Layer 10 of a small transformer language model trained on English Wikipedia (23 layers, counted from 0, width 96).
A neuron's activation on a vector x is GELU(weights . x), where the dot is the dot product.

Input weights of the MLP neurons that the questions are about. A number n stands for n times 0.0073.
n10: -48 -11 -57 15 10 18 61 23 8 4 12 1 -49 27 -19 1 -8 -1 -21 -15 3 -3 -2 -33 63 20 6 -7 9 -7 -2 25 27 53 -30 -31 -65 74 -28 -2 -34 24 -11 -12 14 22 13 2 2 -25 -49 39 6 21 56 -2 -16 -16 -30 -22 -13 -17 45 -3 7 13 7 -14 26 10 21 -3 5 -16 51 3 71 12 -3 -7 -27 22 -7 -20 -34 -22 -31 8 17 -13 9 17 -68 -36 -8 -53
n14: 18 24 -31 39 -10 -27 22 45 -42 -6 6 -31 59 -33 24 -9 -18 31 -54 30 -32 -10 -8 18 -8 -6 12 28 -33 37 29 59 12 -19 -35 -3 7 -7 5 -12 73 -61 -12 -30 20 -55 50 -23 -24 10 3 31 -33 28 12 -3 -59 -14 57 9 93 -18 -19 -62 66 48 -24 -20 -13 25 41 30 -12 -31 -14 2 16 -20 21 -27 36 -12 -13 8 -20 6 -36 -29 -21 -20 -33 20 36 -6 -2 41
n20: -4 9 0 -12 72 4 36 19 2 -20 -23 2 -44 -4 11 40 5 66 21 -43 -32 -34 -16 -29 -66 6 31 5 -20 8 5 -19 15 35 -82 16 -12 -15 21 11 -25 -54 -10 -3 -27 -57 17 30 25 22 12 32 6 27 -8 18 15 -3 10 30 -47 -43 -5 14 25 -19 -6 -31 66 4 32 -13 -17 -19 19 -67 15 23 4 -25 22 -2 27 -8 -21 20 15 -10 -16 -13 21 -8 -16 27 1 50
n28: 17 0 -13 16 -25 25 41 57 -33 11 36 2 17 -49 -19 -26 -10 1 -10 12 3 13 10 -7 -16 -14 -12 -21 12 3 71 -33 -9 32 34 24 16 -8 -2 -17 -55 -13 -5 -33 -30 36 -21 -5 27 -2 -13 22 8 -43 -15 -33 2 -43 -19 13 4 50 -45 6 18 35 -35 -28 48 -23 43 -11 10 -31 -9 -19 -8 18 0 -44 13 14 9 28 57 -24 18 7 -7 -74 -34 -9 8 27 25 36
n36: 23 -7 -31 -37 8 28 -8 -14 8 -24 -37 1 -16 41 33 30 6 5 -16 9 2 -61 45 -45 -11 -27 56 -17 -33 13 11 14 0 -21 -24 -46 11 -31 -16 8 -37 -2 7 -26 11 26 -3 5 37 -1 3 30 19 -7 61 33 2 12 34 16 8 -62 -52 8 -35 11 30 -40 -9 -12 27 10 -6 10 -39 43 -11 19 -8 45 -27 29 16 14 4 25 -42 -31 -7 51 6 44 -43 14 -32 -6
n43: -8 16 27 9 -23 -1 33 10 27 9 -9 -41 -24 -3 -51 -20 -9 -12 21 4 -16 0 -16 -14 5 18 -22 13 20 17 45 29 5 16 3 21 50 10 22 -25 -1 22 4 6 36 14 5 7 19 20 30 31 -48 17 -19 20 -13 26 -12 -19 -35 -21 -15 13 -9 -3 -11 20 -9 -23 -17 31 4 -66 18 -3 -27 10 7 -15 39 -13 -50 39 38 0 19 -55 -14 2 -74 1 -28 32 -27 -26
n51: 22 6 28 50 -16 -7 17 63 -54 19 -1 -31 24 12 -27 -56 13 26 15 -9 -52 43 6 -2 28 -42 20 -12 10 6 8 25 -69 37 14 -73 -2 -7 -52 -37 -9 29 2 -42 8 51 -43 12 -16 6 -21 -31 7 -15 -25 41 9 -35 -21 56 -29 27 -3 47 5 -14 2 31 5 -33 -7 76 -43 -31 -6 11 28 8 -7 19 26 9 30 18 37 64 -11 -46 -28 -43 -32 -29 15 35 -58 6
n59: -11 19 -22 -20 -13 -1 62 -34 -66 8 16 14 44 51 21 -56 -16 17 -19 -67 51 -26 -17 -12 20 7 1 -4 12 6 0 63 -32 17 -13 14 -74 -24 -23 -32 -5 -8 21 4 -20 33 15 -33 40 -25 -13 -5 -5 8 54 10 22 7 90 9 44 -42 -41 21 41 -21 -13 72 26 -37 -13 -18 -32 22 -28 17 -10 54 0 18 -16 7 2 22 1 1 28 -35 -45 5 26 -64 -45 15 -37 47
n63: -33 -26 1 3 -45 -13 12 20 12 1 1 -11 25 25 -22 -21 14 -1 19 -8 -19 -11 19 -3 -1 11 38 -4 -11 -20 60 18 31 -7 19 17 -3 -28 19 17 39 0 20 28 6 -15 19 2 -57 24 22 2 -29 23 -9 37 -38 5 -36 -6 3 47 -9 -9 4 -25 -37 25 -16 -15 45 -54 3 12 -17 -22 -17 -1 -4 22 2 -1 -14 32 3 14 -32 20 11 17 -15 -24 -13 -4 -22 5
n80: 9 -34 -20 -16 -6 37 11 3 -2 17 -24 37 87 -14 -20 -17 -52 53 -66 -75 -4 -8 -30 21 -9 44 -63 -23 15 51 -1 32 3 40 13 -32 -52 0 16 3 5 0 -10 62 25 31 7 -65 -18 -35 -37 44 -6 -37 24 -8 44 36 9 -37 15 -34 7 43 37 27 38 1 3 12 -6 -15 12 -53 -52 -32 24 18 40 55 11 -38 -24 68 12 -16 -44 2 -31 39 -45 15 13 -6 -2 -24
n84: -9 47 -13 45 -26 -20 18 -3 -16 26 -36 -34 46 -9 -18 -68 0 31 -18 -65 -11 -5 13 -16 20 -40 14 24 7 -38 -11 35 -9 -6 -17 12 41 -8 -19 -25 -5 12 29 -29 -51 9 8 -32 3 -30 -17 42 25 -20 1 46 0 17 13 -17 8 -18 8 21 19 33 -33 48 -9 18 -16 48 -10 -17 16 -32 57 -55 -17 17 -16 -32 35 48 7 9 9 3 -21 15 -10 21 -45 39 -21 10
n92: 2 12 10 2 1 -32 6 -5 -7 -15 -29 -25 9 8 19 6 11 52 15 -3 32 -17 23 37 17 -2 -52 -1 -20 -15 -3 -6 -11 0 -2 9 -27 -12 -19 1 -33 36 33 -19 -4 -3 -26 -20 -14 -4 -2 -16 11 32 -11 34 -44 -21 -23 15 18 7 1 3 36 4 5 16 -13 29 -19 -50 11 21 16 8 24 24 -8 -5 9 -24 16 -26 -13 21 -67 20 15 48 -12 15 -7 29 29 -37
n123: -4 -5 21 41 18 72 -9 -25 -21 -39 54 13 4 -5 13 -7 15 4 -39 -77 -21 -24 -29 -2 61 59 -22 -8 -24 3 -36 -2 34 43 -33 -25 -6 -22 -7 51 -14 32 -1 54 43 49 -3 4 -48 -9 -46 24 -34 -8 -40 -6 19 -40 -34 -4 -21 38 18 16 26 10 -55 22 -34 21 -27 -24 -53 -64 25 -20 34 -8 21 -12 44 -30 23 15 42 9 28 9 20 -28 13 -31 21 1 -3 -29
n130: 12 3 -22 4 56 -13 -37 -48 6 -7 -44 -10 33 0 14 -13 14 17 -34 -29 -15 13 20 -5 55 -63 -23 -31 -2 -2 6 18 4 -10 36 49 9 -44 13 -7 -24 11 0 -8 -6 -23 41 -23 18 -4 -9 19 -17 -27 2 -27 -4 5 14 7 7 9 61 -14 5 27 -11 -14 -39 -48 -53 16 16 -36 -2 31 26 -24 57 19 -16 38 -6 -13 31 -10 3 6 -21 50 -6 -6 93 -17 -4 -25
n135: 1 -4 3 15 17 -29 24 -2 4 -24 30 -3 -15 7 8 10 6 -10 10 -28 -1 -1 -44 -23 39 8 -36 -86 9 8 -53 -27 19 45 -22 44 2 7 41 35 -11 -26 26 -8 -21 -26 -56 56 5 30 -23 -12 30 -5 21 -36 20 23 32 43 19 -58 -58 30 10 -50 7 -50 -20 42 53 -30 32 -34 17 53 16 -50 -46 -9 -29 15 39 -58 14 -32 -40 -39 3 31 53 65 11 -55 40 25
n144: 45 2 16 18 -13 -10 19 2 2 -1 19 -14 20 -15 10 9 -20 -9 -5 33 5 -44 -15 2 -27 24 -50 -30 -9 -41 -8 -18 1 24 -17 27 2 0 56 -15 -6 -9 -4 -15 -13 -36 63 68 37 14 -19 -11 12 -2 16 -32 2 -27 9 -18 -17 67 -38 5 -2 -15 -44 58 6 -50 15 10 -7 25 -25 16 -38 -13 -18 -9 -33 -3 9 -32 12 25 32 6 32 -19 28 -19 -15 -2 -44 32
n156: -51 12 -31 54 -27 1 50 25 -13 -42 23 29 -34 28 19 -11 33 -5 18 16 10 31 59 8 -57 -39 -41 7 -16 -55 -14 22 -29 27 45 -1 -34 45 -67 -2 28 -12 -4 -47 6 15 -36 55 -6 0 20 -21 -52 -38 -9 5 -80 36 -34 5 74 47 31 18 15 4 29 -26 -10 -29 15 -1 5 30 -7 -24 7 -14 -31 17 43 9 -46 -77 7 -29 -6 -40 37 -5 30 37 18 16 -24 12
n167: -49 -12 34 -5 -57 -10 35 76 25 -66 -9 -33 4 45 3 -25 -19 3 50 -18 13 -36 -5 21 23 -13 6 39 -32 -17 -44 28 -25 -4 -2 -53 -2 11 -25 -5 21 43 34 55 28 -3 -11 -29 -24 -32 -17 2 -20 -28 -54 46 -15 -16 -1 60 1 9 5 8 1 25 -19 5 16 4 60 -27 5 -21 -18 -26 1 -26 17 34 -3 -6 -2 31 9 52 14 -19 -5 54 29 -19 18 -12 -53 19
n185: -10 0 25 2 -3 5 7 19 37 -19 55 25 28 18 29 -17 7 9 11 -30 -30 -12 21 -66 -15 -13 -22 10 13 5 22 -10 -9 -47 -1 3 49 -1 37 36 -8 -21 -33 66 9 -39 35 43 -21 -32 19 -25 23 -10 -11 -37 48 -21 -52 29 14 2 4 14 23 31 -37 -43 -59 -17 -30 -8 31 -21 -28 30 32 -2 -3 18 -22 37 14 36 19 8 34 -58 29 1 -19 12 -28 -52 -31 -20
n193: 64 -37 77 5 -25 17 -7 2 27 3 -14 -20 -4 -15 22 -19 -36 -4 -20 18 -16 10 27 14 -9 -9 12 -9 -24 -34 55 -22 16 -17 8 5 -64 24 48 -41 4 24 -34 -3 -3 -29 48 -28 -24 -34 20 2 -14 -7 -20 15 11 3 -6 5 -39 25 -8 -13 29 11 -12 -25 -14 47 35 16 12 3 -6 -44 -19 -32 52 14 30 12 33 25 -16 21 4 -5 -25 -41 8 87 -53 5 15 -37
n238: 2 -55 -6 64 -22 -6 -18 -14 26 12 8 1 6 3 31 -37 60 38 37 32 -5 -30 19 24 44 -43 -21 -40 -29 5 27 0 7 -17 19 10 39 9 0 -16 -17 31 -1 73 -17 24 15 21 -33 10 -45 36 -30 -50 9 23 -47 -23 11 17 -3 19 -50 -32 -26 -1 12 -13 -12 25 41 -42 -19 -9 19 17 2 24 -8 9 -15 1 -19 -3 12 -54 -23 -41 -9 22 24 16 33 17 -27 -49
n242: -22 4 -7 17 5 24 22 34 15 44 -21 -26 -24 -5 -38 25 7 5 -15 26 -4 -26 1 -15 -5 31 -30 7 3 -32 22 23 2 -7 -22 28 -27 -2 -8 10 8 16 -20 51 24 21 16 -8 23 -19 16 -16 9 36 -3 1 -14 -22 10 19 -11 10 25 -12 0 29 14 -20 -20 -7 36 0 17 -9 -2 -3 -27 -29 -13 -17 -28 -1 14 2 -19 -5 -10 13 -27 -19 9 -41 -7 22 11 -36
n246: -51 -27 26 14 -24 33 -15 51 29 -43 -21 12 11 6 -41 -23 -1 -26 -43 -14 10 42 40 -28 -19 17 42 -22 32 -25 8 46 18 -39 17 47 -12 -1 10 -18 20 10 21 46 -25 -17 18 0 -25 -80 43 -12 -29 -16 -12 -20 21 13 55 44 -47 -26 -49 7 14 0 17 -33 -15 -20 14 0 -38 -2 15 17 17 -3 33 26 -7 -66 34 -22 -26 61 14 -3 -5 -10 -21 60 15 15 35 7
n251: 26 -15 8 51 11 5 21 -3 60 -26 34 -1 28 -20 -4 -5 31 9 -66 11 7 17 -14 -2 -50 8 44 -62 -5 -25 26 -24 -8 17 -1 44 -21 -16 -13 -6 24 -19 16 -25 -11 -28 28 -2 27 -30 38 21 -43 7 11 49 -35 34 4 -2 -47 27 -1 9 52 -19 -35 -10 33 -34 30 -27 13 -13 -20 33 10 -25 -28 2 43 -2 -5 39 -6 2 -40 -28 7 -49 -1 19 16 36 -18 -11
n255: -45 -4 -26 37 -28 -37 18 20 17 -17 -17 52 -26 10 -19 -41 3 -32 1 -5 3 5 -1 38 17 35 18 56 -6 -55 -14 37 -10 -2 -38 -35 -20 -5 -25 41 39 -38 -36 27 23 2 25 -15 -11 -5 42 40 -7 -13 -4 -18 -40 -17 -5 -36 26 26 34 -55 14 -17 25 19 -39 -22 41 13 9 4 -38 33 -4 -11 24 -4 10 -8 -12 20 2 -35 79 -39 72 63 -17 12 -30 4 -4 18
n261: -9 -1 -12 6 9 25 22 -17 -11 85 40 28 94 29 -65 -83 -27 12 -22 -38 15 30 -2 -88 -27 -48 -12 61 63 -28 1 38 -27 18 28 22 -6 71 0 9 -16 7 -17 -28 51 12 7 -19 -41 22 -48 -3 -2 -29 -36 43 -34 44 -39 20 33 37 8 17 10 -9 -30 26 -21 -38 -71 -7 -11 -17 9 30 2 -1 25 -53 -32 49 8 0 -20 18 -36 28 2 48 3 -6 7 -27 14 -39
n279: -20 19 -23 47 -5 -5 -22 -11 -1 4 -3 0 -32 -2 -29 -6 32 63 4 5 29 14 -46 -47 -30 -63 -25 -15 15 8 51 51 -18 16 -1 10 -34 25 -17 19 -44 90 -17 18 22 -7 -8 45 7 20 46 0 35 -38 -4 -8 60 -25 -25 17 -61 -49 22 -43 16 45 -14 10 -15 9 -5 -28 42 -27 25 -14 8 22 -32 -42 -13 -5 -17 6 16 -20 -12 -9 46 23 -11 13 -33 -46 54 69
n284: -30 -17 -20 -17 35 -43 16 33 5 40 -4 3 54 -90 13 -3 32 42 -57 -71 9 -17 31 -31 8 19 -25 -23 18 -27 19 4 8 12 -40 -20 5 3 -20 24 26 21 -31 -6 24 12 17 21 32 -11 4 1 25 2 13 -5 41 -1 -24 -15 5 19 -45 13 42 -40 -20 43 47 8 -23 59 8 -29 -34 26 26 5 -55 43 -7 22 8 -28 -50 -11 12 25 25 34 22 -10 -36 -30 -70 -38
n308: 22 -39 -9 -29 -40 2 -1 -4 15 -18 -37 11 39 15 14 -40 -16 -23 -35 -14 -9 -18 34 16 28 -17 -26 -5 2 -51 18 37 -5 30 -9 24 -20 -6 36 12 15 28 -4 -5 10 -28 18 -15 9 -13 -8 -3 -80 41 27 -2 4 17 -13 -7 -8 16 9 13 6 -1 -14 26 -14 6 -38 40 -13 29 39 -7 -16 -20 44 2 33 28 -19 -28 62 49 22 -22 -15 -32 18 -31 17 7 -5 -42
n326: -4 42 2 4 -18 29 -20 5 12 -3 -19 -6 51 13 -23 -5 -30 15 46 12 -2 9 0 -53 27 -9 -26 29 -13 -7 -38 -8 -19 -10 0 39 4 20 4 20 -34 -32 -13 20 -40 66 8 -32 35 -8 -2 -7 -21 -11 -22 -47 33 40 5 -8 12 36 -38 -33 9 43 11 -23 8 -3 8 -12 29 -13 26 5 25 -52 33 9 -44 -39 24 39 44 8 32 10 -33 -41 -42 49 -25 -6 -16 -16
n329: 1 11 24 25 7 -5 22 9 -37 -10 -4 -28 -26 48 -19 -33 -7 23 47 -4 0 -22 28 19 -33 -25 -24 5 -12 -1 -41 41 -13 7 -66 11 38 -8 -3 -49 30 -1 18 -7 -16 42 -26 -8 -10 -38 4 -10 17 37 -14 14 6 48 -4 -1 9 6 9 0 -11 -41 42 -9 -15 -35 -3 25 -6 -11 -17 36 5 -38 18 -19 16 31 16 2 43 -9 11 -1 -23 20 -4 -47 15 -29 42 -4
n354: 9 21 52 -27 -1 49 -47 -29 36 -33 33 29 35 -7 -27 15 -13 -27 -2 -14 30 -63 37 -38 -4 -82 -24 24 6 30 25 31 7 -3 -6 71 -20 19 37 -31 -87 25 -83 -12 -9 68 -21 -44 11 11 -8 -4 -30 5 -12 -87 -18 51 81 -21 -4 35 31 27 6 29 22 42 0 -26 44 -49 52 -3 24 -4 15 16 -42 -25 -42 -4 37 -11 -10 -14 37 -43 46 -26 58 -3 31 -27 -74 -24

Each question shows a token from some text and the vector x that enters the MLP there. A number n stands for n times 0.044.

" he": -3 15 -34 -18 -13 8 -46 -37 -33 28 32 -20 5 4 24 31 9 -12 -16 12 -43 13 -20 31 -19 26 27 29 -4 15 -11 -32 -12 6 8 10 22 -30 -18 -24 -13 -12 -21 24 -7 -29 23 8 18 -22 -1 -22 11 1 -40 9 18 36 8 -17 14 -28 31 -16 3 28 -48 -27 31 5 33 30 0 34 0 33 11 23 -27 12 25 -17 1 -17 -6 -13 6 2 27 -44 -20 -11 27 16 18 -27
The neuron with the highest activation: n14

" ": 11 25 -25 -42 -8 -11 -26 -13 14 17 9 -26 -23 27 23 -15 5 -2 -32 21 -9 12 -21 38 -1 38 26 35 4 23 -45 -37 -43 13 -11 0 9 -13 26 -30 -25 36 4 45 -20 -18 -1 -18 11 -21 -9 -23 1 -13 -58 -1 36 21 -8 -16 19 -16 42 0 -29 28 -59 -14 31 -15 23 25 -5 27 -2 -8 26 1 -15 25 16 4 -8 -9 9 2 -10 5 33 0 -13 1 6 5 16 -19
The most active neuron and its activation: n167, at about 1.8

"le": -1 -2 -16 -44 -25 -27 -39 -31 -28 53 33 -12 -6 0 31 12 9 4 -6 28 -20 17 -10 32 -34 49 20 13 8 12 -9 -15 -12 28 -5 23 4 -11 -6 -9 -16 5 -17 32 -8 -13 -21 -1 -3 13 -17 -31 9 28 -39 -14 38 29 -4 -37 10 -15 14 2 -27 12 -48 -15 7 13 9 39 16 48 -2 0 -8 45 -9 21 4 -13 -5 -30 -18 -34 -2 41 25 -10 -11 -27 9 -8 1 5
The neuron with the highest activation: n284

" |": -25 -8 -14 -47 -30 -21 -35 -52 4 21 22 -14 -15 34 -5 -15 8 -23 -29 12 -37 29 -4 -7 -4 28 31 -14 -18 15 -27 -19 4 33 -11 -3 16 -29 25 -13 -28 5 7 29 -19 -18 -11 1 -1 -12 -11 -12 30 13 -29 -2 51 31 -10 -21 55 -18 3 8 -31 27 -32 -5 32 -3 25 20 18 38 -12 -8 9 9 -18 31 19 -11 -3 -6 24 -28 -25 26 32 -16 18 -19 12 28 1 1
The most active neuron and its activation: n135, at about 1.1

"44": -30 -4 -31 -23 -31 -10 -37 -31 -14 24 18 -19 -16 18 27 6 8 -1 6 36 -24 56 0 29 -17 38 11 24 -7 13 -3 -2 -32 14 23 -16 23 -5 -13 -17 -26 -6 7 39 -31 -15 -13 3 -9 -8 -27 -25 11 20 -54 -21 27 38 -8 -56 27 -21 7 -18 -31 8 -38 -11 43 -11 6 14 -11 41 7 5 24 17 -9 12 32 -6 -4 -18 12 -35 9 19 34 5 -7 4 5 26 10 -9
The most active neuron and its activation: n156, at about 1.5

" in": -19 -10 -25 -22 -14 -7 -38 -42 3 33 13 -13 -20 28 40 -28 6 -1 -8 18 -35 38 1 38 -19 24 6 19 6 3 -8 -5 -18 35 -9 -21 3 -11 7 -17 -25 3 -5 45 -27 -23 -13 6 28 6 12 -20 25 13 -61 -4 11 11 -10 -32 16 -16 19 5 -32 11 -53 -7 16 1 23 40 0 25 -34 21 12 49 -6 31 11 -13 6 -14 -16 -22 -2 29 29 -17 -5 2 -6 -16 4 6
The neuron with the highest activation: n255

" Th": -43 -11 -13 16 -13 1 -47 -18 -5 45 7 -12 -11 16 23 -18 16 -1 -22 12 -35 18 -3 11 -4 50 61 9 -1 4 -33 -3 -33 21 7 2 23 -25 3 -5 -17 20 10 30 -38 -15 13 -8 17 -23 -5 -39 -7 19 -40 7 21 10 5 -33 -21 -20 17 -18 -28 15 -57 -12 49 7 17 16 -10 42 -11 19 5 11 -23 26 1 -1 -16 -20 9 -6 12 8 37 -24 -3 -7 9 31 21 -7
The most active neuron and its activation: n246, at about 1.8

"her": -14 -13 -23 -34 -22 1 -42 -15 -12 18 22 -17 25 26 -3 10 2 -3 -13 42 -9 33 -5 29 -21 45 22 21 4 26 -19 -36 -5 23 1 32 22 -16 5 -22 -27 -8 -12 26 -22 -17 -19 -34 -7 13 -1 -5 -2 11 -32 -11 16 10 15 -34 -3 -19 35 -9 -22 7 -53 4 20 0 -3 54 12 30 11 -3 -17 35 -16 3 20 17 3 -49 -32 -21 -23 14 44 -11 8 -17 17 23 8 -18
The neuron with the highest activation: n354

" the": -2 -15 -34 -7 -4 -12 -32 -39 -1 32 5 -4 3 28 21 -6 1 6 -15 21 -44 31 -15 25 -24 22 40 35 -1 30 -30 -28 3 41 8 -7 25 -21 17 -18 -42 22 -6 35 -41 -18 -9 -6 6 -9 -10 -34 22 7 -29 -13 31 23 -11 -37 9 -12 3 -7 -8 38 -46 -13 9 12 56 27 -17 31 -14 -14 2 30 -23 12 2 -4 -10 -24 9 -11 -6 10 21 -17 -10 -18 3 7 25 8
Which two neurons fire most, strongest first? n28, n20

"|": -13 -14 -34 -23 -5 -20 -29 -29 21 9 16 -25 -23 33 -20 -23 6 -1 0 20 -34 10 -22 18 0 20 47 27 -8 15 -32 -23 -14 10 -16 15 7 -16 -3 -20 -37 33 -2 34 -14 -30 -2 -13 6 -26 -11 -11 22 7 -53 -6 33 18 -9 -25 24 -22 37 1 -16 34 -48 4 33 -12 29 26 -1 44 -33 -13 21 42 -16 16 23 4 5 -19 8 -10 -12 22 36 -4 -5 -10 10 31 6 -11
The neuron with the highest activation: n167

"as": -11 -6 -16 -24 -27 -8 -56 -46 7 30 40 -25 -5 19 26 13 16 -7 -16 35 -40 43 7 25 -29 35 -1 44 7 37 -12 -19 -21 11 -1 19 9 1 -14 -22 -11 14 -15 25 -7 -27 -26 -14 -7 28 -17 -20 11 32 -56 9 24 33 1 -17 21 -21 18 -11 -11 4 -46 9 27 16 -2 20 1 28 0 -4 0 26 -24 15 6 1 -6 -51 -11 -38 2 29 20 17 -17 -31 -3 15 17 -12
The neuron with the highest activation: n92

"In": -19 -15 -51 -24 -2 -11 -42 -39 13 43 18 -9 -35 31 35 -17 -6 -9 -6 36 -41 18 -8 33 -7 2 29 20 12 -6 -5 -14 -45 6 1 8 11 -8 22 -4 -22 13 12 31 -12 -29 8 -4 5 -6 8 -23 23 17 -43 -8 -3 -3 0 -28 2 -5 15 -13 -29 -5 -51 -14 27 9 27 39 -15 33 -30 -3 25 60 -20 22 34 2 4 -23 7 -5 27 9 32 -28 -5 10 -6 -5 -3 4
The most active neuron and its activation: n255, at about 1.1

"18": -21 17 -37 -29 -31 -9 -32 -37 -2 28 1 -17 0 11 43 -15 22 11 -2 37 -51 36 -1 30 -21 34 15 25 9 7 -13 -24 -12 20 6 -26 26 -18 -3 -18 -28 4 -4 59 -28 -11 -25 -1 -10 -19 -37 -41 14 15 -43 -5 16 48 -8 -32 -8 -21 8 -9 -20 12 -38 -5 34 -11 -2 20 -7 30 4 17 11 36 6 32 31 -7 -13 -11 5 -21 0 -3 53 8 5 16 3 14 5 -12
The neuron with the highest activation: n238

" on": -16 -13 -34 -29 -1 -5 -27 -37 10 18 7 -2 -26 38 21 -20 -1 10 -3 19 -28 33 -4 37 -22 20 18 14 -6 0 -25 0 -18 45 3 -24 -5 -8 7 -38 -6 -7 3 30 -37 -11 10 -14 19 -6 -4 -32 32 7 -60 -11 -4 14 -10 -39 10 -15 12 -23 -33 25 -49 11 23 6 35 34 2 32 -9 4 10 30 -29 46 3 -12 8 -17 -6 -19 9 43 7 -16 12 0 15 11 16 -15
The most active neuron and its activation: n255, at about 0.15

"ist": -5 -15 -8 -14 -15 -26 -49 -37 -3 26 11 -21 -7 36 20 2 -3 -3 -11 29 -20 38 23 20 -13 47 24 27 -9 23 -23 -17 14 36 -8 25 18 -16 -1 -16 -29 16 -27 9 -61 -18 -18 7 -2 19 -30 -29 16 -17 -9 -9 23 50 3 -25 -9 -9 38 -15 -34 -6 -48 3 31 5 6 40 -1 30 -5 6 -21 33 -26 -3 -6 11 -11 -27 -11 -19 -14 35 28 0 -5 -4 7 20 -10 0
The most active neuron and its activation: n144, at about 1.2

"z": 2 9 -7 -31 -4 -23 -41 -32 5 23 12 -8 0 14 12 23 17 -6 -8 21 -32 35 -4 4 -30 35 5 17 21 46 -21 -30 -21 9 7 34 -6 -35 -12 -39 -15 -3 -5 32 -12 -3 -10 -13 4 1 -24 -9 13 -4 -27 21 15 40 16 -26 6 -26 36 -25 -21 31 -49 -2 41 -2 -7 17 8 51 -8 2 11 20 -44 12 16 11 5 -36 -18 -31 -5 44 35 -20 -16 -31 -5 27 4 -13
The neuron with the highest activation: n354

" which": -4 -5 -47 -6 -24 3 -28 -51 -14 28 41 -21 -14 22 19 -15 12 2 -6 22 -17 25 -18 32 -19 48 29 9 14 32 -30 -10 -7 39 -17 -6 10 -13 12 -18 -23 18 -10 15 -23 -30 5 25 31 -1 12 -26 -15 22 -21 0 6 14 2 -26 25 -33 18 -21 -14 24 -40 -20 10 7 31 44 -3 23 -11 -23 25 -1 -24 8 4 -14 0 -2 3 -32 -3 -2 24 -35 -3 -21 8 28 32 -28
The neuron with the highest activation: n14

"es": -7 -9 -18 -27 -19 -12 -47 -39 -10 44 16 -15 -34 20 39 8 2 -12 -5 15 -9 31 17 42 -44 29 -2 26 13 23 -7 -21 -10 29 -17 2 4 -12 -21 -21 -21 6 -1 30 2 -40 -25 14 10 34 -29 -29 7 8 -48 7 31 27 -7 -24 11 -24 17 6 -26 6 -32 -8 26 -10 10 34 15 47 -6 -5 5 25 -3 46 13 11 -7 -28 -14 -26 -10 39 32 -7 -12 -25 -10 5 -2 -14
Which two neurons fire most, strongest first? n156, n284

" L": -20 -10 -21 -42 -6 23 -29 -24 16 20 20 -9 -22 22 5 -4 -4 -7 -20 10 -32 21 -42 -6 -21 27 41 13 21 43 -29 1 -29 21 10 6 11 -13 20 -22 -28 10 12 27 -22 -8 -5 2 10 -16 -4 -32 -8 9 -33 16 24 46 -7 -19 4 -5 9 -5 -24 21 -81 -35 9 -4 12 22 7 44 -8 -10 3 17 -17 34 4 -4 6 -46 10 -9 13 27 35 -20 10 -10 6 17 32 6
The neuron with the highest activation: n246

" and": -10 -20 -43 -12 -19 -19 -52 -17 0 14 30 -35 -7 21 15 -14 10 1 -22 22 -9 12 -5 37 -24 19 20 17 11 34 -23 16 1 38 -8 -9 27 -12 37 -19 -5 -1 -26 28 -29 -36 -13 19 22 -12 -2 -23 -12 -1 -46 2 4 31 -10 -39 13 -14 25 -13 -7 24 -37 10 42 9 23 35 -5 41 -1 8 22 9 -12 22 14 -21 -6 -21 -12 -23 4 10 40 -24 -10 -24 18 7 15 -28
The neuron with the highest activation: n14

"HL": 10 8 -43 -48 -6 6 -42 -26 -16 31 24 -22 -23 19 5 -1 17 0 19 54 -27 49 13 4 -11 46 29 21 -12 14 -31 5 -16 26 -5 -6 0 -1 -6 -28 -27 21 10 10 -26 4 -11 -25 -26 -9 1 -21 3 6 -24 27 31 26 -9 -24 23 -34 26 -7 -22 22 -43 -30 25 -6 18 11 7 48 0 4 -11 6 -31 30 -11 8 -18 -21 -4 -29 11 24 19 -30 28 -18 3 24 -18 -10
Which two neurons fire most, strongest first? n156, n10

"arch": -26 -8 -27 -26 0 -7 -50 -51 10 24 31 -7 -7 22 7 15 20 3 -1 49 -26 52 -17 6 -9 21 1 31 -1 31 -27 -10 -41 18 -5 -7 -4 -9 15 -26 -53 12 8 17 -8 -20 2 -18 3 12 -38 -29 -6 -7 -25 12 30 32 8 -46 8 -7 40 -22 -18 5 -51 6 5 7 3 26 -10 35 -17 5 15 25 -18 22 15 26 -9 -36 -5 -15 -5 25 39 -9 -3 11 7 16 12 -8
The neuron with the highest activation: n130

".": -20 7 -23 -3 -15 -16 -17 -38 7 23 5 -40 -2 21 -2 -13 3 2 -39 31 -3 23 -16 41 -9 19 18 22 5 -16 -29 -16 -26 18 -15 3 7 -21 -5 -7 -12 14 -11 30 -29 -34 0 25 17 -4 -5 -23 6 14 -50 4 22 27 0 -20 13 -30 52 -17 -33 44 -33 -14 31 0 16 35 -4 43 -6 5 21 22 -10 22 19 -25 -16 -19 -1 -19 3 9 51 -22 -5 -15 13 26 21 -22
The neuron with the highest activation: n255

"15": -13 18 -35 -23 -20 -5 -37 -33 -14 19 33 -8 -1 19 17 6 -3 -6 -5 45 -35 50 -11 38 0 40 28 2 -13 13 -21 -13 -3 13 9 -14 12 -17 -16 -10 -30 -16 5 35 -27 -8 -4 -6 -22 7 -12 -25 10 11 -60 -15 16 36 -6 -41 27 -28 12 -29 -32 25 -50 -7 39 -17 7 24 -10 21 10 9 19 12 -19 10 26 -5 -10 -2 21 -43 19 21 33 10 -11 18 7 28 -1 -7
Which two neurons fire most, strongest first? n255, n326

" to": 5 -4 -29 -19 -19 -17 -31 -31 -3 24 14 -22 -10 31 34 3 -6 -1 -9 38 -36 21 0 13 -17 46 10 29 12 8 -24 2 6 38 0 -5 9 -23 7 -34 -17 22 -19 43 -46 -25 -11 17 24 1 3 -27 9 4 -51 -26 14 9 -8 -35 9 -15 13 -3 -18 15 -35 0 32 -24 27 23 7 18 -21 -1 9 46 -23 17 15 -19 8 -22 10 -43 18 35 21 -23 -12 -23 2 -10 49 -9
The three highest activations, in order: n144, n28, n279

"ellow": 13 -6 -29 -68 -24 -6 -28 -25 -7 53 18 -5 -17 42 24 6 -7 38 -16 31 -25 18 -22 4 15 31 19 17 -14 31 -14 -45 -1 30 27 0 20 -2 15 -8 -41 0 -11 9 -42 -14 -17 1 0 -21 7 -36 9 1 -20 6 20 34 3 -48 21 -22 18 -9 -34 4 -40 -14 20 -13 19 30 -1 24 9 2 13 38 -3 17 -35 4 6 -24 0 -14 -5 22 22 -7 -18 2 7 20 -14 -9
The neuron with the highest activation: n36

"ty": -22 7 -39 -34 -20 -21 -45 -34 -15 37 34 -20 10 34 7 20 3 18 1 43 -23 45 1 22 -15 12 10 35 -18 30 -14 -30 -5 27 8 11 9 -18 9 -14 -41 6 -11 25 -36 -27 -5 -3 -6 6 1 -10 3 24 -27 -15 25 11 11 -36 -8 -30 18 -23 -43 5 -29 8 47 2 10 37 4 28 -4 20 -4 13 -37 3 20 13 10 -16 1 -37 -2 32 38 -23 -17 -16 -6 13 2 -9
Which two neurons fire most, strongest first? n279, n144